Layer 6 of a small transformer language model trained on English Wikipedia (14 layers, counted from 0, width 64).
A neuron's activation on a vector x is ReLU(weights . x + bias), where the dot is the dot product.

Input weights of the MLP neurons that the questions are about. A number n stands for (n - 500) times 0.0031.
n8 (bias -0.048): 689 369 530 467 537 576 487 532 315 271 474 377 586 491 533 473 394 608 419 741 619 324 503 582 520 497 459 621 298 553 494 432 568 334 437 710 415 521 399 717 477 506 386 689 555 500 636 525 627 653 471 601 341 515 424 369 512 618 555 686 654 420 637 526
n11 (bias -0.078): 542 500 398 386 583 642 476 883 375 296 108 519 243 479 417 651 460 593 538 683 512 310 412 468 577 469 479 614 461 438 427 403 399 430 612 541 478 759 557 465 587 745 653 686 630 342 483 688 318 769 657 516 297 532 487 528 503 524 347 592 677 706 447 406
n19 (bias -0.027): 448 332 315 575 419 690 503 504 472 453 594 685 748 362 436 341 451 598 494 510 586 470 477 672 580 549 292 457 496 715 683 592 474 431 368 603 599 670 505 797 541 423 283 484 474 609 437 396 616 369 408 565 776 591 415 540 465 373 663 346 421 520 485 337
n23 (bias -0.031): 455 450 496 756 745 623 210 647 468 333 449 561 573 731 353 503 413 463 433 381 364 481 519 618 674 500 539 427 535 470 294 494 390 529 649 473 309 579 337 571 597 550 497 439 557 521 473 399 622 583 613 528 397 732 399 392 542 395 555 529 398 659 715 386
n28 (bias -0.059): 490 608 395 621 690 601 611 614 390 524 511 596 596 611 415 250 407 632 405 235 620 622 355 432 644 571 493 340 543 616 556 365 257 270 554 449 510 646 279 506 397 462 523 579 411 309 535 478 425 583 429 480 564 596 459 589 57 612 563 429 643 672 532 594
n38 (bias -0.069): 620 391 508 369 434 457 610 710 441 639 456 515 780 548 448 598 721 619 501 459 511 238 507 443 435 358 487 435 484 530 448 437 382 250 416 676 370 498 584 557 545 671 440 520 491 735 559 572 550 646 536 411 341 469 442 456 492 492 360 641 613 564 373 462
n41 (bias -0.100): 557 502 519 435 379 460 500 379 508 624 571 310 406 592 635 523 625 499 385 205 430 729 531 475 542 352 311 515 143 567 453 420 647 409 603 786 264 449 631 450 471 673 440 516 469 396 270 494 659 525 573 443 637 340 632 625 481 461 456 451 371 520 542 632
n58 (bias -0.058): 587 743 599 458 384 341 435 567 560 311 534 256 492 598 408 721 562 394 452 434 535 510 580 367 407 646 371 499 526 463 418 323 570 653 406 521 455 315 557 368 504 526 468 548 484 512 536 491 271 571 597 554 461 535 566 472 427 456 405 495 376 473 442 689
n66 (bias -0.054): 568 408 539 502 647 461 347 566 550 475 379 412 501 451 452 633 427 544 441 546 382 423 487 474 551 472 478 498 649 446 522 672 283 531 311 545 728 511 255 485 440 430 481 416 473 534 469 568 621 450 421 613 537 245 343 324 540 569 627 353 372 461 505 447
n73 (bias -0.031): 588 397 688 654 631 390 468 344 443 361 570 544 592 415 534 332 393 460 458 516 563 661 561 687 564 470 545 376 609 451 430 616 331 545 489 432 585 525 201 719 649 446 457 473 421 652 257 330 393 622 572 576 763 587 448 446 491 490 550 142 427 504 545 501
n80 (bias -0.058): 654 596 348 308 429 594 444 519 553 516 451 393 556 587 595 403 646 518 530 435 500 488 478 496 643 403 479 542 581 481 398 672 521 511 60 452 529 486 396 628 484 363 553 598 531 701 513 563 707 253 488 601 574 791 475 482 646 317 348 477 484 508 463 416
n81 (bias -0.064): 509 414 540 367 459 609 594 805 235 652 48 509 585 555 634 547 314 610 472 625 503 330 441 727 559 614 499 441 386 500 483 429 398 394 468 397 591 584 396 581 537 458 470 592 428 450 508 508 393 759 540 586 457 280 723 496 340 595 391 679 396 495 427 417
n99 (bias -0.009): 561 580 417 625 554 415 445 523 537 448 391 279 651 459 519 390 138 687 539 668 523 421 471 651 796 480 587 441 381 569 683 472 452 443 650 429 242 619 333 654 380 467 359 344 499 501 556 412 411 400 518 369 496 488 548 159 606 731 625 556 412 495 765 511
n105 (bias -0.074): 714 720 587 372 480 473 455 520 668 703 446 557 463 508 551 773 742 651 465 474 400 462 538 426 712 500 461 695 468 207 314 537 295 364 532 558 393 385 289 713 306 730 507 516 489 525 583 556 548 376 566 645 597 446 514 377 335 449 658 512 449 495 500 442
n114 (bias -0.073): 511 757 687 384 110 396 487 436 532 536 474 513 343 600 519 481 712 331 465 358 467 560 298 418 515 609 392 680 490 371 682 436 499 445 520 414 584 554 401 643 546 454 486 588 370 524 576 544 585 613 611 599 747 386 500 569 567 497 338 469 423 449 494 543
n130 (bias -0.107): 448 462 587 551 629 414 581 502 480 526 572 500 735 373 435 644 444 650 508 433 374 431 410 523 567 445 404 431 453 428 282 363 438 440 286 558 626 532 452 361 447 512 405 414 389 549 564 502 506 529 553 494 437 560 456 366 481 514 459 439 499 505 502 391
n145 (bias -0.058): 436 573 460 496 446 877 402 569 309 608 510 482 511 552 506 578 726 655 181 561 513 398 362 399 348 459 585 428 500 414 308 395 518 538 395 593 549 317 704 281 516 626 577 554 434 417 528 531 481 550 621 492 335 382 541 459 434 391 377 600 772 489 392 559
n162 (bias -0.013): 557 558 476 531 512 545 604 494 496 438 406 778 450 507 346 477 368 630 499 547 575 565 384 366 450 497 477 504 500 559 460 336 494 427 367 412 442 637 387 508 398 386 575 591 564 308 407 543 312 359 676 553 731 445 455 408 380 347 433 584 733 601 653 656
n164 (bias -0.029): 399 407 515 495 537 603 656 553 342 471 509 538 371 571 539 468 534 488 415 661 638 533 433 546 590 356 640 834 524 637 230 584 529 637 473 604 432 525 708 471 413 384 516 605 620 466 694 505 521 714 502 457 546 612 683 293 603 499 574 571 592 429 494 355
n177 (bias -0.012): 356 416 526 684 481 508 614 439 366 359 442 459 459 442 585 515 515 404 478 719 358 393 313 491 568 664 578 532 275 744 587 436 476 515 248 719 695 695 627 531 522 716 445 452 524 440 525 577 456 737 341 612 414 574 581 533 378 428 690 716 669 370 318 410
n206 (bias -0.075): 558 637 634 574 560 481 305 462 650 392 611 481 437 471 399 627 603 433 518 25 521 393 253 573 658 415 568 652 570 477 548 410 496 443 678 354 588 316 529 430 467 530 489 262 724 445 522 739 362 448 415 453 604 536 497 673 421 283 641 327 561 445 412 315
n207 (bias -0.016): 434 461 550 478 623 403 454 488 474 433 450 396 443 483 556 467 398 385 501 607 476 469 413 516 647 505 551 385 501 614 440 468 416 420 478 588 498 290 409 442 422 560 492 377 386 616 462 421 401 555 480 512 529 478 497 507 687 386 693 406 466 596 384 532
n209 (bias -0.022): 351 305 597 538 528 505 518 486 511 294 302 612 542 532 314 457 173 542 316 605 421 567 564 568 603 472 443 510 632 696 508 363 409 515 497 656 428 498 514 657 515 140 194 593 613 531 688 492 539 476 584 689 691 561 617 488 638 527 679 537 749 515 436 406
n226 (bias -0.066): 543 697 597 341 473 536 630 330 955 477 413 615 611 426 367 595 295 614 396 248 295 475 660 643 705 520 542 240 634 326 397 613 305 549 704 542 381 625 382 651 355 422 578 382 294 631 408 537 382 428 365 386 651 568 518 267 287 376 669 385 571 571 723 399
n227 (bias -0.048): 400 562 595 483 605 518 581 554 399 231 474 431 549 417 654 604 690 377 649 606 344 623 230 228 348 610 455 532 484 417 572 376 415 380 307 565 551 662 647 510 681 660 493 582 518 329 615 396 534 476 721 489 344 345 476 607 537 460 445 628 821 411 455 345
n229 (bias -0.026): 568 509 820 321 586 359 405 477 433 554 521 555 554 392 441 363 516 331 599 634 953 678 578 647 541 411 493 470 419 243 738 529 554 393 554 568 663 634 377 329 425 563 404 573 420 300 566 434 325 586 738 581 697 426 750 594 430 487 646 533 460 673 485 489
n238 (bias -0.131): 714 537 567 450 620 635 777 493 411 566 506 487 417 416 542 240 428 635 697 610 678 536 432 539 958 508 425 545 543 421 463 317 497 509 418 684 298 597 448 442 243 288 464 283 469 330 513 372 459 564 487 305 418 468 613 356 396 565 493 414 554 748 563 525
n240 (bias -0.085): 414 589 325 429 340 800 594 659 547 552 527 401 526 419 810 351 536 662 579 324 625 916 567 536 555 468 193 603 345 357 522 329 665 457 529 358 475 533 509 539 486 436 603 539 513 410 578 369 473 458 677 210 491 616 591 482 480 425 625 569 450 490 428 759
n241 (bias 0.006): 502 549 575 395 591 248 323 410 573 592 611 261 590 385 520 691 608 264 584 305 409 664 573 488 536 522 470 575 453 417 665 459 464 514 473 657 622 662 447 683 491 552 523 639 354 603 232 618 385 517 515 438 288 349 438 556 389 570 479 548 610 382 349 439
n249 (bias -0.044): 608 595 380 469 668 335 619 536 573 364 484 420 608 481 484 473 314 488 393 580 471 563 549 472 583 476 539 372 375 566 553 237 357 251 279 273 588 691 419 489 549 521 548 343 662 494 536 328 781 329 489 412 567 555 460 479 470 522 590 425 593 770 392 627
n251 (bias -0.086): 447 587 446 340 607 469 729 653 774 652 456 368 542 497 303 594 514 703 610 517 484 398 562 416 541 392 417 520 539 673 331 263 481 448 273 542 133 508 608 598 497 363 496 417 435 582 309 433 521 706 681 651 474 470 468 588 455 271 338 584 571 460 726 530
n252 (bias -0.030): 512 560 613 412 488 543 627 513 530 534 310 353 581 359 704 443 577 605 587 566 579 617 424 346 459 447 480 318 501 238 533 603 486 511 662 438 495 716 560 456 303 428 558 645 492 514 548 615 528 525 528 536 588 719 210 581 375 635 729 454 362 414 601 357

Each question shows a token from some text and the vector x that enters the MLP there. A number n stands for (n - 500) times 0.0057.

"b": 402 554 498 440 461 530 557 392 322 577 614 668 649 531 609 437 356 465 540 412 582 447 521 283 502 352 661 532 570 430 436 404 574 456 560 615 614 409 482 542 395 615 554 671 603 461 401 137 468 323 196 474 416 540 501 641 709 431 494 660 312 419 536 546
The two highest activations, in order: n240, n207

"5": 381 521 495 556 498 437 560 359 395 511 631 623 659 526 514 470 309 501 573 562 600 331 608 257 457 470 765 435 586 394 502 393 492 626 424 608 535 473 387 503 433 605 526 488 662 484 457 349 444 495 164 550 437 434 475 698 710 474 524 609 337 205 486 530
Which three neurons fire most, strongest first? n177, n207, n66

" a": 383 555 548 419 401 493 602 406 375 517 645 552 520 605 537 489 343 458 517 471 541 444 703 432 297 359 582 596 589 397 624 367 494 549 587 586 489 447 355 569 412 621 550 504 678 401 418 407 578 423 102 569 444 367 497 637 717 386 425 588 433 468 577 563
The neuron with the highest activation: n41

" D": 436 569 506 524 501 494 596 405 352 560 744 567 606 499 346 433 343 544 466 538 518 567 693 320 330 350 627 514 637 439 560 335 524 662 547 546 568 432 364 513 412 666 504 441 634 471 472 340 461 467 229 443 344 461 421 649 727 580 340 596 444 256 560 510
The most active neuron and its activation: n241, at about 0.42

" G": 307 478 501 581 458 514 619 465 388 530 725 680 630 402 362 448 284 497 502 576 593 485 755 274 480 345 641 473 661 398 526 398 541 573 533 611 653 452 332 524 361 654 497 465 609 482 462 407 498 417 161 478 327 487 433 694 688 510 387 592 475 386 514 457
The neuron with the highest activation: n19

"e": 380 552 530 392 380 557 611 393 399 501 648 636 511 534 578 371 399 510 520 551 453 565 491 271 417 430 632 545 661 292 514 451 511 567 480 580 559 491 435 538 480 499 521 586 709 557 385 227 408 443 175 554 381 502 451 614 731 486 478 634 314 413 536 539
The neuron with the highest activation: n80

"op": 316 546 504 389 525 517 549 542 410 493 697 665 590 546 402 462 323 442 531 465 584 495 699 447 411 451 597 498 669 493 417 355 554 633 525 669 541 449 316 498 382 625 541 608 689 427 423 232 430 392 118 538 354 495 373 639 704 525 510 631 358 498 478 439
The neuron with the highest activation: n23

"\"": 385 593 548 382 468 492 581 419 384 534 549 685 637 536 593 479 352 471 520 501 370 403 595 258 383 393 667 581 625 323 566 399 620 591 441 615 513 490 414 455 443 590 546 602 758 443 551 260 573 352 136 557 417 486 427 633 696 444 523 616 399 245 528 463
The two highest activations, in order: n227, n80

" f": 273 496 484 487 446 556 636 449 389 581 622 592 609 604 369 561 419 442 515 547 584 441 601 234 380 384 586 635 572 407 425 400 425 616 558 668 563 417 383 523 343 684 496 561 628 431 442 434 496 355 153 587 371 387 527 665 705 447 495 608 382 435 530 509
The neuron with the highest activation: n145

" an": 331 452 523 423 500 523 578 346 403 511 716 641 484 625 539 541 361 417 552 485 629 506 652 383 373 323 567 590 636 380 557 339 527 538 540 549 513 357 317 531 438 641 454 616 630 396 379 403 519 396 128 511 476 422 571 580 717 424 446 631 421 420 596 625
The neuron with the highest activation: n41

"uc": 390 703 456 417 397 472 644 440 424 481 665 597 609 505 571 442 364 414 452 523 650 558 532 220 414 427 604 485 719 442 563 363 550 585 539 565 537 470 372 478 346 658 503 606 628 410 362 403 434 427 135 614 510 447 437 615 707 501 520 587 292 349 596 485
The most active neuron and its activation: n252, at about 1.7

"2": 368 460 516 367 415 550 590 396 376 578 545 688 614 534 606 434 413 549 537 492 589 425 637 324 376 319 681 533 565 393 500 418 490 626 502 631 562 388 369 456 476 662 481 556 715 375 489 288 364 537 150 545 455 472 493 738 691 392 466 676 361 312 423 522
Which three neurons fire most, strongest first? n145, n177, n164

" |": 445 466 484 402 470 530 570 492 362 587 495 629 571 586 503 503 347 458 528 592 489 315 649 390 394 304 602 602 606 375 638 375 506 628 553 537 502 462 365 526 471 657 541 587 625 386 407 309 460 524 184 403 469 375 477 697 720 427 490 639 404 437 525 520
The neuron with the highest activation: n81

" ag": 286 448 437 373 504 457 573 506 382 440 653 572 678 612 422 405 462 530 438 472 649 556 615 301 394 395 680 432 642 343 537 477 465 549 566 569 472 408 386 572 392 547 508 595 522 455 472 394 536 406 108 558 411 405 447 688 714 486 443 739 417 496 581 602
The neuron with the highest activation: n38

" 7": 423 607 502 461 481 523 517 350 418 569 630 711 644 560 554 497 352 500 474 528 540 400 618 303 309 350 648 478 609 453 512 456 493 633 433 587 528 424 400 446 440 534 476 499 611 403 360 361 547 469 187 515 420 384 486 686 721 419 516 615 361 242 648 619
The neuron with the highest activation: n145

" B": 386 502 440 480 474 525 569 486 356 652 709 657 638 435 461 503 307 454 526 439 533 507 677 294 388 316 656 515 597 450 478 402 572 546 531 581 669 431 348 535 425 655 551 494 597 416 433 279 529 359 223 443 338 464 516 654 714 454 447 620 466 335 604 460
Which three neurons fire most, strongest first? n241, n145, n130

"00": 380 624 537 449 475 494 523 395 468 547 524 624 666 575 587 411 359 467 597 385 575 329 696 296 412 386 678 430 667 379 500 402 464 597 531 605 463 421 301 531 421 574 505 517 715 526 453 379 500 440 116 517 394 475 455 700 694 456 564 671 403 250 539 541
The neuron with the highest activation: n226

"3": 350 484 504 523 450 533 573 310 409 549 528 661 673 592 621 450 396 464 546 484 588 366 605 344 429 372 705 508 579 376 531 450 495 624 480 585 527 447 377 475 467 612 502 525 637 444 435 329 436 458 175 526 393 438 532 727 718 470 505 611 279 223 441 526
The neuron with the highest activation: n177

"|": 472 454 387 312 414 541 493 527 384 602 452 702 507 612 411 504 338 567 568 536 514 499 721 501 415 264 610 596 622 401 512 343 567 626 526 544 536 503 357 584 468 693 541 610 649 385 435 343 448 541 151 500 368 336 452 656 704 450 476 520 372 438 555 513
The two highest activations, in order: n11, n81

" C": 413 540 459 460 443 467 623 516 427 596 624 658 576 482 421 412 323 480 489 497 562 526 719 303 313 424 639 420 688 472 507 372 504 547 531 608 652 457 375 568 381 650 467 518 574 445 428 382 438 500 173 449 279 438 454 662 718 510 461 636 476 257 623 495
The two highest activations, in order: n241, n38

"9": 430 527 488 485 430 553 591 293 365 578 653 613 634 548 658 474 384 378 550 485 564 345 615 340 383 370 695 537 647 398 547 397 486 588 447 561 507 420 355 520 474 595 473 511 694 455 451 333 472 445 214 512 371 472 452 736 709 410 554 649 329 225 535 530
The neuron with the highest activation: n177

"s": 400 627 516 477 445 402 555 350 401 541 702 586 585 654 491 512 301 444 445 561 472 447 601 268 442 382 628 545 735 380 495 329 458 618 470 592 547 363 406 479 477 676 483 503 669 505 394 225 468 490 199 565 466 537 432 587 717 510 490 705 341 493 527 503
Which three neurons fire most, strongest first? n58, n207, n249

" not": 441 570 557 248 399 529 644 342 425 509 755 564 584 650 520 502 396 405 502 585 560 500 586 367 434 394 615 635 610 315 451 458 408 535 550 515 413 336 243 497 423 695 539 596 696 485 501 398 551 385 146 583 443 455 449 681 696 483 427 610 394 388 459 574
The neuron with the highest activation: n105

"ion": 389 576 533 386 497 517 593 339 361 487 622 618 581 501 659 348 373 434 539 437 542 423 666 316 461 441 651 500 746 346 460 367 673 562 542 615 514 427 375 472 406 529 515 543 638 471 453 319 535 396 154 491 372 461 474 632 728 541 569 566 429 475 479 538
The most active neuron and its activation: n238, at about 1.1

" m": 354 460 517 506 407 484 683 302 371 601 638 587 633 515 443 538 391 484 510 443 530 493 704 247 353 417 600 611 572 456 504 433 584 450 528 483 579 424 324 481 390 608 422 584 616 487 433 396 443 350 190 547 459 426 440 606 727 463 491 717 461 487 553 534
The neuron with the highest activation: n162

"}": 341 462 552 368 412 552 627 382 432 507 556 682 603 485 517 484 396 560 592 505 411 361 723 316 396 354 589 657 696 367 464 372 572 577 534 565 571 403 360 509 495 632 441 531 710 371 479 288 489 484 178 523 419 418 400 724 701 446 516 578 457 374 474 588
The two highest activations, in order: n209, n227

"am": 352 622 437 386 464 458 603 392 392 518 711 598 601 576 478 471 344 424 531 332 557 487 667 398 417 506 718 540 710 358 490 485 582 604 509 548 526 394 370 496 396 670 497 490 672 500 364 274 463 443 152 526 472 404 504 613 714 457 473 632 351 327 659 462
The two highest activations, in order: n226, n206

"ak": 438 560 529 361 446 416 593 449 349 467 628 643 611 496 418 518 271 457 614 480 638 452 573 301 546 360 639 436 782 395 468 366 598 605 507 579 543 419 359 385 436 675 537 574 650 597 453 206 454 486 196 533 384 526 441 631 700 566 436 684 362 350 517 521
The most active neuron and its activation: n58, at about 1.1

"il": 488 544 469 400 502 520 562 520 485 395 516 620 566 564 512 431 353 405 471 405 579 493 541 248 459 410 651 485 789 337 536 513 604 549 530 532 493 445 398 513 430 613 619 566 593 521 482 358 337 394 140 540 438 500 427 659 731 500 542 595 302 326 513 571
The most active neuron and its activation: n252, at about 1.2

"ur": 365 506 453 428 558 541 566 526 519 462 573 596 610 516 496 370 268 537 525 446 615 514 551 304 398 460 653 528 738 417 568 358 584 587 588 532 463 441 338 469 370 586 567 519 629 501 500 298 466 398 122 483 462 446 502 617 722 405 515 592 287 499 494 655
The two highest activations, in order: n207, n240

"7": 390 491 515 497 428 529 569 256 405 523 583 660 614 531 642 498 366 449 572 475 580 358 625 298 346 375 688 533 596 390 505 413 483 634 482 588 537 427 325 507 481 628 439 519 677 450 463 346 440 475 210 527 408 490 461 752 705 385 551 653 298 316 532 534
The most active neuron and its activation: n177, at about 0.89

"to": 313 650 561 463 498 520 559 469 330 457 618 638 528 600 546 398 322 477 546 519 465 467 589 393 410 349 709 532 660 352 506 414 544 537 541 554 555 442 436 424 484 639 484 618 644 533 381 252 496 344 206 506 421 461 417 740 713 435 415 581 360 359 565 593
The neuron with the highest activation: n207

"T": 348 421 537 552 450 528 721 405 440 516 715 757 643 403 397 423 308 626 524 511 495 409 732 315 476 361 672 395 632 450 437 339 573 498 530 592 570 414 385 442 427 632 480 496 647 508 434 210 442 423 216 502 369 478 447 656 699 569 405 594 523 371 531 511
The neuron with the highest activation: n130

"),": 388 491 463 432 479 442 637 424 360 528 575 599 566 690 565 487 372 406 561 613 437 434 522 298 395 321 590 529 725 424 587 372 537 680 470 542 448 503 347 518 406 660 511 596 695 506 455 200 493 462 167 521 427 434 540 642 716 398 461 579 519 312 574 543
The most active neuron and its activation: n227, at about 1.5

"C": 385 505 535 529 513 506 604 458 377 573 771 743 677 510 511 352 294 489 495 468 509 453 720 306 351 407 666 419 691 413 487 360 522 507 480 569 589 460 412 523 433 632 452 538 561 485 445 311 451 426 192 480 290 456 443 602 709 565 525 643 439 286 588 447
The two highest activations, in order: n130, n38

"re": 458 603 550 271 416 562 558 479 471 543 601 624 589 633 559 588 373 421 488 555 522 546 519 257 498 409 616 626 636 321 573 319 544 604 542 552 462 413 377 468 498 635 537 500 685 529 390 250 475 410 217 630 412 398 376 636 713 404 452 501 310 361 569 490
The neuron with the highest activation: n114

" F": 391 544 426 538 478 507 571 460 356 590 674 566 648 571 379 474 325 478 445 530 575 450 615 240 324 353 671 515 598 359 426 414 443 627 509 592 667 451 362 578 394 643 575 519 616 499 469 424 504 309 246 524 317 437 522 688 715 502 473 586 453 323 587 492
Which three neurons fire most, strongest first? n145, n66, n241

"ine": 379 621 548 322 459 571 550 513 361 473 546 640 562 573 571 411 385 512 631 476 508 473 558 274 396 400 675 501 755 422 563 341 530 584 524 528 485 498 379 462 421 556 573 582 627 561 413 141 476 519 101 524 346 583 435 643 713 520 451 538 405 402 489 583
The neuron with the highest activation: n252

" ": 468 359 541 422 434 490 574 482 423 599 462 616 615 617 422 538 357 506 546 553 538 544 664 383 275 326 569 604 589 499 464 348 541 596 524 554 539 427 330 558 469 620 544 416 620 369 347 226 446 543 158 486 389 425 480 741 719 515 448 666 420 468 581 467
The neuron with the highest activation: n251

" s": 289 554 545 473 363 477 625 295 374 541 664 660 571 495 419 506 366 485 452 538 604 486 637 261 410 418 594 582 572 353 503 335 458 601 628 606 514 360 397 551 427 663 471 519 611 445 495 373 571 458 200 612 467 520 476 592 718 436 416 667 361 309 546 510
The neuron with the highest activation: n114